Layer 6 of a small transformer language model trained on English Wikipedia (9 layers, counted from 0, width 128).
A neuron's activation on a vector x is GELU(weights . x), where the dot is the dot product.

Input weights of the MLP neurons that the questions are about. A number n stands for (n - 128) times 0.0055.
n16: 127, 207, 119, 142, 148, 86, 158, 130, 84, 135, 139, 97, 144, 176, 114, 166, 196, 144, 147, 136, 77, 131, 154, 143, 143, 156, 97, 114, 127, 151, 126, 104, 135, 106, 68, 128, 147, 116, 117, 160, 193, 155, 145, 84, 139, 126, 139, 148, 104, 94, 136, 115, 121, 134, 123, 54, 132, 94, 148, 183, 79, 129, 130, 151, 122, 110, 173, 142, 136, 107, 134, 135, 88, 122, 114, 162, 133, 67, 65, 153, 102, 102, 158, 116, 121, 161, 178, 156, 160, 167, 126, 132, 84, 131, 52, 107, 163, 101, 167, 131, 79, 130, 166, 122, 118, 81, 93, 104, 120, 132, 106, 135, 133, 99, 103, 162, 122, 90, 98, 121, 192, 98, 158, 130, 78, 163, 141, 193
n31: 175, 115, 75, 118, 124, 174, 132, 91, 88, 127, 151, 157, 117, 136, 83, 183, 179, 148, 140, 147, 66, 120, 130, 186, 150, 126, 208, 176, 112, 92, 132, 143, 94, 92, 115, 110, 135, 91, 154, 124, 69, 174, 188, 150, 160, 100, 113, 155, 104, 64, 113, 117, 134, 105, 76, 116, 104, 96, 177, 140, 173, 162, 138, 115, 149, 107, 86, 138, 189, 177, 122, 138, 188, 131, 124, 116, 88, 141, 116, 126, 45, 186, 138, 80, 109, 133, 110, 162, 88, 139, 147, 214, 116, 128, 157, 89, 167, 85, 101, 154, 106, 201, 132, 130, 94, 172, 147, 145, 111, 197, 103, 123, 143, 137, 101, 140, 127, 103, 78, 136, 152, 103, 123, 126, 115, 110, 101, 107
n37: 167, 132, 159, 79, 112, 102, 127, 141, 162, 103, 128, 211, 179, 116, 141, 104, 107, 101, 98, 46, 124, 136, 120, 70, 137, 85, 145, 67, 147, 124, 138, 154, 130, 125, 136, 167, 102, 180, 102, 79, 127, 211, 124, 183, 185, 120, 144, 125, 167, 107, 154, 157, 118, 154, 145, 117, 89, 114, 165, 126, 151, 65, 124, 176, 142, 126, 160, 124, 135, 100, 102, 154, 126, 112, 168, 122, 67, 136, 114, 130, 176, 167, 89, 62, 149, 83, 108, 145, 163, 179, 137, 100, 85, 167, 54, 94, 138, 114, 91, 127, 157, 136, 132, 120, 127, 80, 102, 63, 163, 138, 117, 120, 194, 183, 140, 102, 164, 95, 157, 118, 16, 87, 123, 99, 62, 117, 209, 156
n49: 123, 108, 125, 132, 116, 170, 186, 70, 104, 95, 107, 173, 203, 109, 169, 94, 135, 133, 129, 192, 132, 119, 128, 161, 89, 178, 184, 130, 160, 149, 104, 161, 174, 125, 112, 159, 170, 116, 125, 125, 115, 138, 105, 110, 105, 141, 180, 118, 130, 119, 105, 135, 100, 156, 163, 107, 196, 128, 106, 131, 182, 173, 188, 163, 157, 151, 115, 144, 86, 142, 61, 112, 107, 114, 162, 92, 132, 222, 141, 97, 84, 158, 60, 133, 103, 94, 112, 112, 91, 121, 151, 117, 122, 163, 131, 137, 152, 97, 127, 135, 120, 129, 100, 165, 164, 166, 128, 88, 75, 70, 131, 133, 135, 65, 95, 104, 147, 119, 194, 125, 66, 111, 78, 147, 101, 104, 134, 121
n61: 58, 125, 105, 100, 87, 99, 102, 192, 187, 90, 115, 180, 66, 124, 126, 96, 211, 188, 125, 124, 89, 111, 104, 80, 132, 109, 146, 190, 123, 56, 92, 170, 126, 111, 130, 151, 150, 77, 85, 203, 117, 169, 182, 209, 133, 206, 163, 107, 88, 124, 118, 74, 112, 153, 140, 138, 95, 119, 123, 121, 139, 122, 89, 191, 112, 165, 118, 171, 173, 150, 153, 117, 104, 151, 67, 147, 91, 133, 125, 145, 131, 143, 110, 101, 69, 95, 124, 116, 150, 180, 159, 116, 96, 107, 132, 118, 97, 162, 184, 158, 122, 160, 199, 117, 87, 96, 92, 103, 179, 107, 106, 198, 126, 138, 136, 137, 130, 63, 126, 149, 130, 57, 107, 128, 130, 120, 118, 139
n66: 168, 134, 79, 152, 143, 184, 161, 138, 91, 78, 116, 148, 82, 145, 131, 139, 131, 154, 86, 122, 82, 183, 146, 91, 88, 127, 175, 138, 100, 149, 123, 125, 136, 145, 88, 149, 139, 195, 110, 95, 111, 153, 114, 77, 89, 123, 175, 182, 106, 125, 150, 65, 156, 89, 131, 134, 134, 193, 145, 105, 94, 137, 91, 131, 171, 171, 168, 155, 78, 171, 171, 149, 123, 153, 111, 197, 147, 157, 141, 82, 108, 140, 94, 94, 133, 86, 195, 61, 146, 101, 118, 123, 77, 109, 94, 110, 109, 215, 152, 126, 142, 100, 136, 149, 156, 169, 86, 159, 150, 117, 159, 140, 134, 140, 148, 146, 94, 97, 118, 116, 133, 188, 53, 186, 54, 158, 133, 29
n111: 92, 40, 135, 146, 148, 132, 134, 136, 168, 79, 77, 209, 107, 125, 193, 169, 79, 112, 110, 134, 76, 83, 144, 85, 71, 76, 129, 123, 78, 55, 167, 169, 128, 193, 139, 183, 84, 121, 170, 118, 102, 106, 136, 148, 121, 197, 147, 109, 176, 166, 135, 95, 156, 126, 108, 149, 138, 86, 96, 101, 145, 129, 154, 124, 183, 150, 142, 108, 183, 85, 147, 184, 136, 109, 142, 79, 196, 128, 133, 129, 126, 169, 137, 201, 114, 127, 121, 149, 133, 109, 123, 115, 155, 93, 152, 127, 142, 88, 64, 165, 78, 103, 102, 53, 105, 156, 132, 173, 142, 180, 90, 41, 145, 166, 97, 153, 142, 157, 187, 145, 92, 71, 99, 118, 131, 177, 192, 90
n141: 109, 120, 133, 111, 103, 85, 120, 111, 155, 100, 166, 157, 98, 171, 99, 124, 139, 89, 114, 118, 101, 153, 97, 143, 118, 161, 96, 129, 169, 123, 89, 139, 125, 127, 176, 141, 132, 162, 86, 90, 125, 61, 98, 143, 146, 102, 132, 102, 114, 146, 169, 160, 93, 91, 150, 111, 107, 214, 146, 179, 146, 87, 160, 128, 125, 193, 111, 149, 177, 116, 131, 152, 116, 139, 81, 115, 90, 179, 141, 167, 179, 79, 152, 130, 102, 141, 167, 48, 141, 131, 149, 130, 119, 118, 108, 154, 165, 110, 132, 106, 128, 125, 171, 115, 143, 101, 141, 77, 116, 126, 114, 131, 120, 130, 102, 112, 151, 184, 104, 134, 101, 97, 136, 130, 143, 129, 154, 142
n176: 220, 85, 62, 110, 142, 101, 127, 118, 96, 103, 109, 133, 151, 115, 115, 155, 125, 128, 126, 169, 178, 160, 156, 165, 113, 125, 98, 129, 164, 183, 124, 115, 98, 118, 80, 128, 127, 147, 104, 136, 170, 113, 182, 131, 76, 125, 148, 140, 141, 123, 197, 133, 108, 54, 140, 151, 139, 110, 137, 130, 181, 65, 145, 119, 192, 174, 93, 145, 198, 162, 118, 134, 161, 113, 127, 207, 153, 137, 140, 115, 118, 127, 166, 115, 165, 168, 153, 83, 123, 108, 196, 109, 80, 157, 149, 172, 61, 86, 117, 129, 129, 118, 150, 167, 90, 82, 159, 108, 135, 100, 138, 156, 82, 146, 104, 91, 97, 120, 131, 87, 161, 88, 65, 104, 49, 131, 70, 48
n181: 139, 132, 97, 138, 178, 131, 124, 164, 150, 110, 169, 190, 115, 122, 141, 148, 136, 158, 140, 161, 142, 99, 164, 169, 194, 139, 189, 139, 50, 126, 118, 100, 109, 106, 45, 112, 94, 152, 103, 167, 151, 127, 159, 99, 29, 132, 191, 129, 188, 143, 132, 127, 132, 124, 136, 133, 130, 95, 111, 106, 135, 83, 116, 102, 63, 176, 108, 103, 174, 117, 148, 120, 115, 122, 100, 99, 111, 145, 152, 53, 116, 130, 70, 89, 174, 149, 112, 115, 108, 145, 125, 97, 168, 88, 167, 160, 201, 195, 114, 103, 169, 116, 120, 124, 154, 165, 121, 98, 126, 99, 137, 130, 126, 89, 47, 150, 143, 110, 157, 134, 149, 145, 96, 183, 98, 92, 123, 86
n197: 96, 121, 92, 165, 107, 143, 124, 143, 70, 87, 127, 104, 121, 147, 158, 160, 143, 116, 151, 162, 120, 175, 173, 91, 30, 93, 110, 140, 75, 116, 132, 140, 81, 127, 133, 129, 123, 126, 165, 123, 136, 120, 123, 77, 134, 202, 108, 97, 108, 90, 148, 153, 102, 131, 175, 128, 152, 128, 129, 137, 116, 80, 111, 128, 114, 151, 153, 133, 145, 124, 176, 122, 98, 145, 143, 106, 110, 123, 153, 172, 119, 161, 103, 143, 112, 141, 183, 95, 68, 93, 150, 158, 178, 202, 191, 81, 118, 101, 98, 104, 165, 102, 162, 144, 97, 136, 174, 97, 85, 178, 79, 128, 105, 82, 186, 126, 126, 133, 147, 106, 157, 106, 133, 152, 152, 151, 155, 164
n207: 153, 156, 138, 144, 156, 179, 137, 133, 125, 138, 160, 80, 132, 168, 105, 126, 125, 138, 72, 156, 143, 179, 61, 109, 130, 117, 133, 134, 140, 109, 152, 180, 79, 149, 88, 123, 172, 125, 152, 127, 150, 80, 135, 98, 95, 204, 141, 152, 72, 51, 149, 137, 149, 139, 85, 103, 186, 102, 141, 112, 106, 126, 138, 123, 94, 134, 124, 139, 150, 150, 154, 58, 85, 165, 140, 130, 127, 139, 121, 183, 127, 127, 143, 136, 63, 103, 114, 181, 142, 166, 113, 116, 76, 119, 116, 187, 136, 176, 85, 92, 159, 50, 153, 107, 92, 168, 121, 100, 144, 151, 81, 162, 66, 150, 184, 111, 88, 108, 145, 193, 93, 85, 147, 146, 71, 154, 134, 103
n213: 111, 198, 45, 201, 116, 123, 109, 146, 103, 152, 178, 99, 100, 138, 85, 149, 158, 138, 100, 178, 69, 123, 134, 125, 163, 122, 135, 118, 71, 76, 99, 150, 88, 113, 118, 118, 97, 110, 189, 195, 92, 83, 164, 91, 135, 115, 129, 162, 127, 74, 153, 111, 94, 118, 102, 147, 115, 66, 56, 127, 96, 76, 129, 145, 77, 159, 119, 116, 163, 137, 124, 192, 113, 226, 150, 107, 179, 181, 133, 122, 132, 169, 97, 145, 174, 166, 133, 133, 114, 127, 160, 167, 110, 50, 152, 107, 138, 122, 120, 137, 113, 136, 137, 138, 160, 140, 128, 144, 111, 130, 191, 156, 165, 108, 139, 92, 193, 79, 141, 97, 198, 136, 108, 126, 110, 129, 124, 164
n214: 135, 119, 87, 135, 176, 133, 131, 128, 154, 125, 135, 119, 124, 109, 135, 180, 96, 150, 96, 190, 91, 81, 84, 105, 115, 137, 97, 128, 61, 125, 89, 79, 99, 152, 68, 150, 112, 171, 168, 102, 130, 160, 168, 92, 105, 148, 74, 110, 113, 66, 135, 119, 159, 186, 100, 152, 157, 101, 46, 103, 103, 130, 182, 120, 129, 135, 123, 139, 121, 106, 120, 111, 111, 180, 174, 130, 117, 107, 129, 158, 120, 89, 116, 93, 121, 158, 114, 160, 113, 116, 146, 76, 95, 115, 193, 185, 200, 147, 175, 162, 138, 146, 156, 127, 118, 151, 129, 123, 249, 142, 111, 184, 153, 141, 162, 106, 77, 151, 93, 123, 94, 114, 96, 97, 145, 185, 138, 136
n232: 109, 113, 90, 147, 102, 83, 142, 102, 70, 79, 58, 210, 110, 168, 141, 134, 56, 147, 155, 135, 150, 113, 178, 90, 135, 120, 196, 49, 154, 134, 106, 89, 125, 115, 142, 135, 153, 121, 128, 83, 89, 93, 156, 114, 121, 157, 156, 114, 149, 118, 136, 164, 177, 107, 119, 97, 153, 121, 97, 157, 108, 128, 121, 162, 96, 149, 65, 138, 121, 155, 99, 70, 183, 134, 117, 145, 76, 131, 155, 130, 194, 112, 154, 108, 67, 183, 118, 127, 170, 154, 164, 168, 200, 141, 200, 182, 192, 157, 111, 119, 128, 132, 139, 79, 131, 148, 136, 93, 124, 135, 148, 77, 78, 44, 166, 126, 128, 122, 134, 104, 147, 125, 140, 139, 161, 121, 149, 90
n238: 155, 150, 81, 112, 129, 117, 132, 144, 129, 150, 174, 142, 80, 144, 80, 74, 147, 101, 123, 49, 86, 95, 192, 210, 145, 120, 185, 138, 97, 133, 82, 134, 111, 108, 142, 135, 121, 129, 57, 106, 67, 117, 144, 86, 121, 150, 102, 157, 184, 156, 209, 119, 124, 80, 144, 112, 98, 133, 135, 169, 147, 113, 139, 50, 133, 87, 143, 116, 160, 210, 106, 110, 141, 144, 147, 152, 96, 134, 179, 163, 148, 106, 133, 103, 106, 152, 107, 131, 101, 175, 157, 142, 101, 125, 150, 138, 177, 143, 161, 83, 166, 61, 104, 130, 93, 189, 163, 136, 142, 190, 141, 122, 105, 106, 139, 119, 113, 150, 150, 83, 131, 107, 118, 113, 121, 109, 131, 68
n246: 183, 174, 101, 154, 192, 153, 124, 105, 120, 133, 101, 146, 127, 150, 168, 117, 100, 146, 150, 55, 137, 60, 119, 101, 95, 139, 153, 148, 104, 131, 136, 170, 112, 170, 91, 162, 159, 191, 36, 82, 126, 105, 139, 77, 150, 131, 104, 113, 156, 169, 154, 83, 97, 153, 171, 129, 176, 118, 139, 175, 111, 166, 107, 84, 159, 46, 72, 137, 105, 122, 111, 124, 93, 111, 213, 160, 124, 132, 163, 138, 137, 134, 190, 112, 122, 53, 184, 172, 142, 123, 84, 98, 111, 158, 120, 136, 90, 94, 130, 149, 169, 151, 66, 97, 114, 135, 159, 130, 87, 118, 114, 96, 130, 124, 158, 95, 115, 165, 159, 106, 114, 106, 85, 125, 127, 185, 168, 197

Each question shows a token from some text and the vector x that enters the MLP there. A number n stands for (n - 128) times 0.041.

"|": 136, 138, 123, 123, 137, 118, 136, 121, 28, 131, 121, 101, 142, 108, 155, 127, 127, 149, 112, 118, 148, 136, 111, 116, 101, 123, 125, 123, 128, 104, 119, 153, 112, 129, 119, 100, 135, 157, 163, 112, 134, 146, 112, 145, 139, 139, 120, 125, 107, 123, 143, 129, 131, 140, 135, 142, 124, 141, 124, 128, 108, 121, 133, 81, 124, 154, 125, 114, 148, 122, 108, 118, 124, 137, 120, 146, 139, 149, 133, 149, 122, 121, 129, 117, 137, 142, 116, 120, 129, 126, 137, 153, 103, 115, 133, 146, 137, 133, 134, 106, 122, 117, 140, 122, 129, 165, 145, 117, 118, 138, 172, 123, 136, 146, 132, 168, 92, 123, 108, 154, 139, 104, 102, 143, 135, 140, 128, 177
The three highest activations, in order: n207, n197, n214

" of": 128, 155, 117, 136, 111, 113, 147, 165, 34, 119, 142, 136, 137, 125, 111, 96, 118, 162, 122, 144, 155, 117, 138, 107, 126, 138, 118, 142, 135, 105, 141, 129, 142, 110, 112, 122, 128, 144, 134, 107, 149, 112, 121, 146, 134, 112, 130, 111, 117, 94, 118, 90, 130, 116, 134, 129, 146, 136, 146, 128, 144, 123, 160, 105, 167, 134, 115, 127, 140, 122, 94, 146, 139, 129, 150, 158, 121, 177, 120, 113, 151, 149, 143, 126, 137, 133, 102, 129, 138, 104, 129, 129, 108, 117, 128, 126, 164, 105, 134, 124, 135, 119, 160, 129, 130, 165, 143, 110, 84, 135, 156, 152, 110, 166, 111, 156, 115, 114, 102, 126, 123, 116, 131, 125, 144, 147, 114, 100
The three highest activations, in order: n176, n31, n49

"\".": 128, 146, 118, 118, 121, 116, 150, 110, 37, 118, 133, 118, 139, 129, 162, 108, 130, 142, 114, 123, 141, 142, 118, 115, 107, 141, 118, 138, 123, 107, 111, 151, 125, 143, 104, 115, 127, 160, 155, 122, 132, 135, 104, 130, 154, 124, 129, 121, 85, 120, 136, 139, 145, 110, 122, 138, 114, 152, 134, 138, 109, 108, 135, 94, 129, 156, 132, 129, 148, 104, 105, 128, 135, 141, 106, 131, 122, 159, 127, 145, 133, 122, 131, 125, 129, 155, 119, 140, 139, 139, 143, 138, 96, 132, 124, 153, 131, 137, 125, 117, 122, 113, 144, 133, 116, 174, 155, 83, 128, 137, 166, 124, 114, 150, 141, 158, 85, 134, 135, 142, 145, 92, 104, 133, 119, 150, 138, 164
The most active neuron and its activation: n207, at about 4.3

"or": 113, 141, 151, 136, 133, 113, 149, 157, 101, 140, 107, 143, 154, 141, 140, 107, 129, 97, 135, 114, 123, 104, 116, 97, 123, 172, 96, 118, 121, 123, 110, 173, 157, 135, 112, 139, 111, 106, 142, 159, 117, 142, 134, 133, 155, 141, 151, 130, 127, 100, 155, 150, 157, 151, 128, 119, 109, 140, 84, 106, 134, 108, 148, 87, 90, 141, 138, 163, 161, 114, 119, 104, 154, 99, 65, 157, 166, 159, 137, 144, 138, 139, 126, 132, 138, 120, 137, 146, 118, 133, 95, 121, 115, 97, 127, 111, 118, 121, 118, 145, 106, 156, 115, 144, 81, 173, 140, 104, 137, 113, 145, 139, 122, 157, 111, 190, 138, 94, 94, 102, 148, 117, 114, 135, 132, 141, 99, 102
The neuron with the highest activation: n61

" Or": 124, 127, 127, 139, 131, 129, 132, 128, 59, 118, 140, 110, 135, 109, 154, 115, 159, 137, 131, 123, 126, 105, 147, 112, 107, 145, 120, 115, 107, 112, 135, 135, 115, 113, 102, 90, 131, 166, 153, 135, 154, 135, 126, 147, 148, 114, 110, 154, 113, 115, 134, 97, 153, 147, 130, 102, 113, 148, 132, 138, 124, 140, 139, 79, 116, 157, 133, 123, 190, 109, 109, 106, 101, 147, 95, 159, 150, 141, 104, 116, 122, 146, 135, 166, 112, 128, 114, 135, 110, 149, 140, 133, 91, 113, 128, 173, 147, 147, 140, 125, 113, 141, 124, 153, 130, 120, 146, 141, 130, 130, 173, 114, 137, 177, 114, 164, 87, 68, 118, 113, 137, 124, 122, 109, 150, 125, 133, 144
The neuron with the highest activation: n16

"le,": 150, 134, 97, 121, 118, 110, 142, 125, 31, 118, 155, 106, 137, 105, 135, 109, 119, 136, 103, 113, 164, 131, 124, 132, 132, 130, 128, 120, 146, 97, 117, 151, 129, 135, 123, 120, 103, 144, 138, 136, 92, 118, 95, 124, 159, 122, 128, 148, 117, 119, 127, 135, 136, 108, 107, 148, 141, 153, 139, 131, 122, 127, 142, 104, 163, 141, 134, 130, 168, 122, 111, 130, 154, 120, 123, 134, 108, 156, 163, 136, 115, 118, 129, 108, 122, 140, 131, 125, 124, 123, 143, 125, 114, 147, 165, 156, 160, 133, 132, 125, 134, 133, 115, 118, 119, 168, 150, 107, 125, 150, 163, 94, 119, 144, 121, 148, 107, 131, 152, 145, 127, 119, 102, 111, 125, 131, 107, 168
The two highest activations, in order: n238, n31

"em": 133, 133, 126, 161, 138, 113, 144, 146, 77, 148, 136, 140, 138, 106, 164, 104, 112, 119, 134, 114, 97, 127, 129, 103, 143, 141, 119, 121, 169, 100, 122, 143, 136, 120, 113, 102, 100, 129, 137, 119, 116, 156, 123, 110, 144, 143, 144, 139, 137, 164, 111, 146, 126, 149, 152, 126, 125, 126, 119, 109, 124, 155, 170, 122, 115, 139, 95, 135, 152, 114, 104, 105, 145, 154, 89, 142, 178, 166, 120, 116, 137, 118, 160, 135, 130, 135, 113, 127, 83, 110, 128, 88, 92, 128, 113, 130, 144, 130, 127, 100, 99, 125, 107, 106, 94, 134, 118, 104, 146, 132, 162, 129, 121, 172, 125, 210, 108, 89, 120, 143, 123, 159, 133, 156, 121, 133, 123, 126
The two highest activations, in order: n111, n66

" much": 106, 96, 133, 132, 142, 127, 112, 106, 42, 138, 131, 106, 156, 126, 158, 142, 124, 154, 103, 141, 100, 127, 155, 103, 124, 125, 162, 132, 147, 145, 109, 109, 101, 106, 112, 117, 177, 159, 154, 147, 159, 117, 104, 119, 121, 129, 124, 119, 134, 135, 127, 128, 146, 122, 121, 107, 115, 132, 129, 128, 135, 144, 119, 103, 114, 140, 119, 109, 162, 141, 82, 109, 137, 125, 140, 124, 164, 165, 137, 132, 134, 141, 107, 116, 128, 152, 119, 131, 129, 104, 148, 132, 124, 139, 131, 168, 156, 164, 128, 113, 111, 145, 109, 118, 111, 169, 118, 112, 157, 112, 176, 131, 98, 140, 142, 144, 111, 102, 120, 151, 123, 146, 112, 107, 114, 147, 111, 128
The most active neuron and its activation: n232, at about 4.2

"ol": 147, 124, 133, 104, 121, 85, 141, 97, 80, 119, 133, 147, 136, 119, 120, 105, 125, 141, 133, 127, 168, 113, 108, 121, 125, 113, 119, 108, 148, 114, 132, 127, 110, 110, 114, 164, 100, 151, 116, 130, 100, 125, 119, 121, 140, 102, 151, 159, 129, 140, 139, 139, 113, 136, 100, 167, 123, 149, 126, 141, 151, 105, 130, 101, 109, 132, 106, 124, 181, 102, 134, 94, 150, 139, 86, 142, 111, 144, 177, 151, 114, 151, 170, 135, 111, 153, 108, 137, 151, 120, 119, 132, 142, 102, 111, 152, 127, 138, 114, 111, 112, 134, 124, 125, 171, 157, 180, 108, 137, 128, 140, 137, 114, 190, 89, 167, 128, 100, 162, 122, 113, 148, 109, 82, 112, 136, 106, 182
The most active neuron and its activation: n176, at about 3.1

"ies": 133, 109, 118, 129, 114, 144, 141, 102, 36, 119, 125, 96, 151, 127, 135, 105, 114, 132, 105, 131, 136, 125, 129, 171, 117, 145, 137, 127, 129, 132, 140, 142, 127, 115, 138, 127, 100, 149, 130, 124, 115, 137, 106, 152, 161, 110, 123, 126, 87, 158, 133, 138, 138, 118, 107, 111, 109, 177, 134, 133, 108, 131, 127, 93, 133, 157, 133, 134, 171, 103, 117, 141, 162, 123, 132, 126, 96, 139, 126, 118, 148, 146, 116, 119, 140, 136, 143, 121, 141, 149, 111, 82, 138, 114, 131, 156, 150, 144, 123, 112, 140, 123, 129, 111, 130, 170, 132, 118, 153, 145, 165, 143, 108, 158, 109, 149, 114, 139, 97, 93, 161, 140, 99, 135, 136, 138, 112, 127
The three highest activations, in order: n66, n141, n238

" body": 136, 132, 120, 117, 168, 132, 131, 130, 51, 163, 123, 129, 132, 151, 168, 129, 140, 117, 110, 108, 137, 122, 137, 119, 120, 130, 128, 154, 141, 124, 114, 119, 129, 72, 88, 137, 125, 167, 153, 153, 129, 158, 104, 136, 129, 110, 145, 125, 133, 145, 137, 117, 154, 115, 112, 117, 117, 147, 105, 147, 128, 117, 125, 72, 129, 200, 136, 123, 148, 103, 110, 152, 139, 134, 110, 140, 110, 141, 111, 118, 147, 135, 128, 115, 117, 124, 137, 122, 118, 99, 114, 110, 141, 116, 150, 174, 136, 148, 121, 110, 106, 143, 97, 130, 126, 156, 143, 111, 129, 106, 160, 118, 117, 163, 119, 169, 78, 139, 125, 134, 148, 139, 110, 94, 136, 120, 141, 134
The two highest activations, in order: n181, n66

" for": 122, 131, 118, 141, 118, 125, 141, 131, 18, 135, 152, 135, 139, 118, 126, 115, 115, 129, 125, 131, 146, 143, 105, 138, 111, 144, 108, 120, 120, 111, 118, 144, 117, 131, 146, 92, 149, 174, 168, 138, 135, 147, 127, 140, 147, 121, 125, 121, 98, 122, 142, 133, 147, 129, 141, 121, 114, 139, 131, 139, 140, 124, 119, 108, 124, 125, 122, 104, 147, 101, 96, 128, 151, 133, 127, 117, 148, 155, 130, 131, 120, 134, 117, 124, 127, 142, 123, 144, 142, 135, 130, 128, 109, 132, 119, 137, 146, 133, 121, 124, 120, 139, 126, 127, 135, 141, 137, 121, 135, 120, 147, 134, 108, 165, 118, 168, 88, 107, 137, 118, 163, 115, 115, 124, 125, 130, 127, 160
The three highest activations, in order: n213, n31, n16

"ville,": 153, 145, 138, 134, 133, 138, 145, 160, 67, 119, 118, 121, 128, 124, 144, 124, 143, 131, 138, 120, 147, 133, 136, 127, 121, 112, 134, 140, 160, 79, 140, 155, 107, 120, 106, 137, 136, 145, 129, 118, 110, 154, 132, 111, 147, 112, 104, 161, 136, 92, 108, 144, 118, 125, 146, 111, 118, 117, 143, 125, 97, 103, 170, 97, 127, 122, 101, 123, 163, 132, 130, 142, 131, 129, 90, 159, 161, 161, 133, 113, 154, 125, 121, 96, 115, 148, 129, 138, 133, 106, 125, 170, 111, 153, 130, 105, 117, 81, 141, 130, 117, 133, 130, 155, 121, 203, 150, 86, 143, 160, 167, 132, 93, 164, 123, 135, 99, 134, 116, 100, 113, 129, 96, 127, 115, 146, 107, 115
The two highest activations, in order: n31, n176

" F": 143, 133, 134, 152, 155, 123, 143, 137, 46, 138, 161, 97, 126, 113, 139, 150, 140, 143, 91, 121, 146, 131, 121, 144, 123, 124, 131, 163, 124, 114, 101, 129, 123, 143, 119, 109, 106, 143, 128, 126, 127, 132, 120, 136, 166, 96, 121, 121, 113, 107, 120, 110, 142, 125, 141, 121, 88, 147, 109, 128, 140, 137, 138, 97, 148, 121, 142, 104, 153, 119, 109, 141, 116, 162, 104, 170, 145, 160, 119, 150, 153, 131, 108, 133, 123, 117, 117, 138, 121, 143, 118, 93, 101, 123, 152, 155, 153, 142, 135, 139, 129, 135, 121, 103, 135, 146, 96, 124, 135, 98, 181, 145, 130, 164, 116, 153, 112, 112, 131, 180, 118, 86, 111, 144, 122, 133, 123, 98
The neuron with the highest activation: n66

" \"D": 130, 155, 110, 109, 163, 124, 122, 100, 55, 145, 147, 123, 127, 103, 157, 104, 103, 139, 127, 128, 153, 124, 118, 128, 119, 121, 129, 141, 145, 134, 121, 149, 101, 140, 118, 119, 128, 170, 164, 111, 126, 122, 126, 141, 163, 116, 133, 112, 125, 138, 136, 118, 142, 135, 141, 126, 139, 139, 97, 137, 130, 103, 141, 81, 153, 117, 122, 100, 118, 124, 112, 128, 145, 140, 91, 168, 122, 171, 132, 134, 102, 134, 113, 140, 128, 125, 129, 102, 133, 152, 128, 97, 115, 105, 125, 170, 155, 134, 167, 134, 112, 134, 118, 114, 122, 147, 127, 128, 121, 138, 185, 124, 118, 148, 101, 157, 83, 108, 165, 136, 118, 101, 98, 122, 116, 145, 152, 162
The most active neuron and its activation: n246, at about 3.3

" Col": 119, 107, 117, 136, 136, 150, 102, 161, 95, 121, 131, 125, 155, 104, 139, 126, 155, 152, 86, 92, 167, 145, 148, 113, 127, 145, 146, 156, 133, 123, 88, 147, 132, 140, 152, 137, 131, 146, 123, 148, 125, 154, 112, 129, 116, 166, 130, 118, 117, 98, 132, 82, 121, 94, 102, 125, 106, 156, 90, 155, 133, 110, 142, 82, 121, 157, 101, 122, 154, 130, 121, 133, 123, 141, 89, 164, 168, 166, 101, 133, 137, 152, 99, 102, 133, 147, 145, 143, 133, 120, 120, 127, 107, 147, 151, 136, 127, 133, 142, 98, 136, 146, 157, 127, 129, 137, 83, 88, 136, 124, 153, 146, 140, 166, 92, 164, 69, 92, 115, 145, 136, 102, 93, 113, 95, 145, 153, 141
The three highest activations, in order: n61, n66, n176

"ation": 138, 146, 86, 130, 122, 110, 154, 129, 67, 139, 150, 141, 151, 157, 125, 112, 109, 131, 98, 124, 117, 84, 153, 134, 118, 128, 156, 160, 135, 115, 153, 110, 147, 90, 115, 107, 73, 120, 145, 113, 116, 104, 92, 151, 145, 135, 141, 140, 123, 133, 108, 101, 151, 97, 131, 140, 132, 166, 169, 134, 115, 127, 151, 95, 155, 154, 138, 144, 147, 125, 115, 128, 152, 118, 117, 147, 107, 138, 106, 122, 118, 107, 154, 133, 133, 119, 86, 106, 134, 101, 125, 127, 122, 120, 138, 139, 178, 129, 142, 111, 123, 138, 145, 125, 155, 177, 150, 100, 102, 117, 126, 140, 118, 203, 107, 157, 137, 137, 102, 149, 131, 141, 90, 120, 130, 165, 106, 132
The most active neuron and its activation: n31, at about 3.9

"ust": 99, 125, 143, 142, 145, 160, 151, 163, 58, 122, 124, 109, 144, 158, 145, 82, 137, 141, 125, 147, 137, 116, 153, 132, 123, 107, 118, 138, 148, 109, 134, 157, 136, 144, 118, 148, 128, 182, 144, 138, 123, 162, 130, 123, 141, 117, 126, 142, 113, 116, 126, 134, 118, 157, 144, 109, 125, 150, 153, 146, 120, 152, 152, 101, 83, 136, 113, 138, 136, 111, 111, 123, 125, 145, 83, 133, 152, 129, 116, 135, 137, 124, 161, 126, 127, 150, 96, 107, 125, 131, 104, 89, 86, 134, 138, 122, 137, 103, 120, 106, 102, 133, 122, 135, 113, 148, 118, 102, 139, 116, 162, 153, 122, 124, 125, 185, 105, 96, 111, 123, 95, 121, 96, 143, 126, 143, 143, 129
The neuron with the highest activation: n16

" received": 118, 125, 116, 118, 140, 135, 124, 119, 36, 163, 149, 135, 163, 127, 143, 120, 96, 147, 116, 116, 141, 145, 141, 118, 123, 132, 142, 152, 126, 117, 110, 139, 146, 157, 148, 96, 130, 147, 128, 77, 102, 123, 128, 126, 130, 118, 115, 119, 125, 88, 141, 131, 137, 91, 159, 135, 109, 134, 122, 110, 131, 123, 154, 112, 147, 108, 123, 134, 132, 123, 118, 154, 161, 100, 116, 121, 143, 188, 107, 126, 143, 135, 125, 141, 128, 148, 101, 120, 160, 123, 138, 119, 140, 149, 123, 131, 145, 145, 118, 126, 110, 109, 125, 97, 125, 158, 118, 83, 120, 137, 157, 147, 120, 160, 132, 162, 94, 137, 141, 131, 124, 114, 102, 132, 120, 141, 159, 145
The neuron with the highest activation: n232

"e,": 157, 127, 105, 148, 127, 131, 133, 120, 39, 109, 130, 109, 129, 142, 118, 124, 129, 139, 102, 99, 176, 104, 140, 137, 154, 145, 109, 126, 143, 123, 127, 102, 129, 109, 138, 121, 133, 139, 146, 129, 120, 117, 125, 144, 161, 144, 128, 123, 96, 99, 125, 130, 152, 98, 122, 148, 118, 130, 136, 135, 110, 113, 118, 132, 156, 153, 145, 122, 177, 112, 115, 108, 135, 111, 127, 141, 135, 157, 136, 146, 144, 141, 97, 104, 159, 133, 150, 112, 136, 130, 108, 166, 118, 166, 127, 115, 126, 114, 149, 137, 150, 137, 130, 139, 106, 178, 148, 136, 73, 132, 145, 141, 113, 172, 122, 136, 122, 132, 130, 116, 149, 90, 99, 119, 135, 130, 107, 120
The three highest activations, in order: n176, n31, n197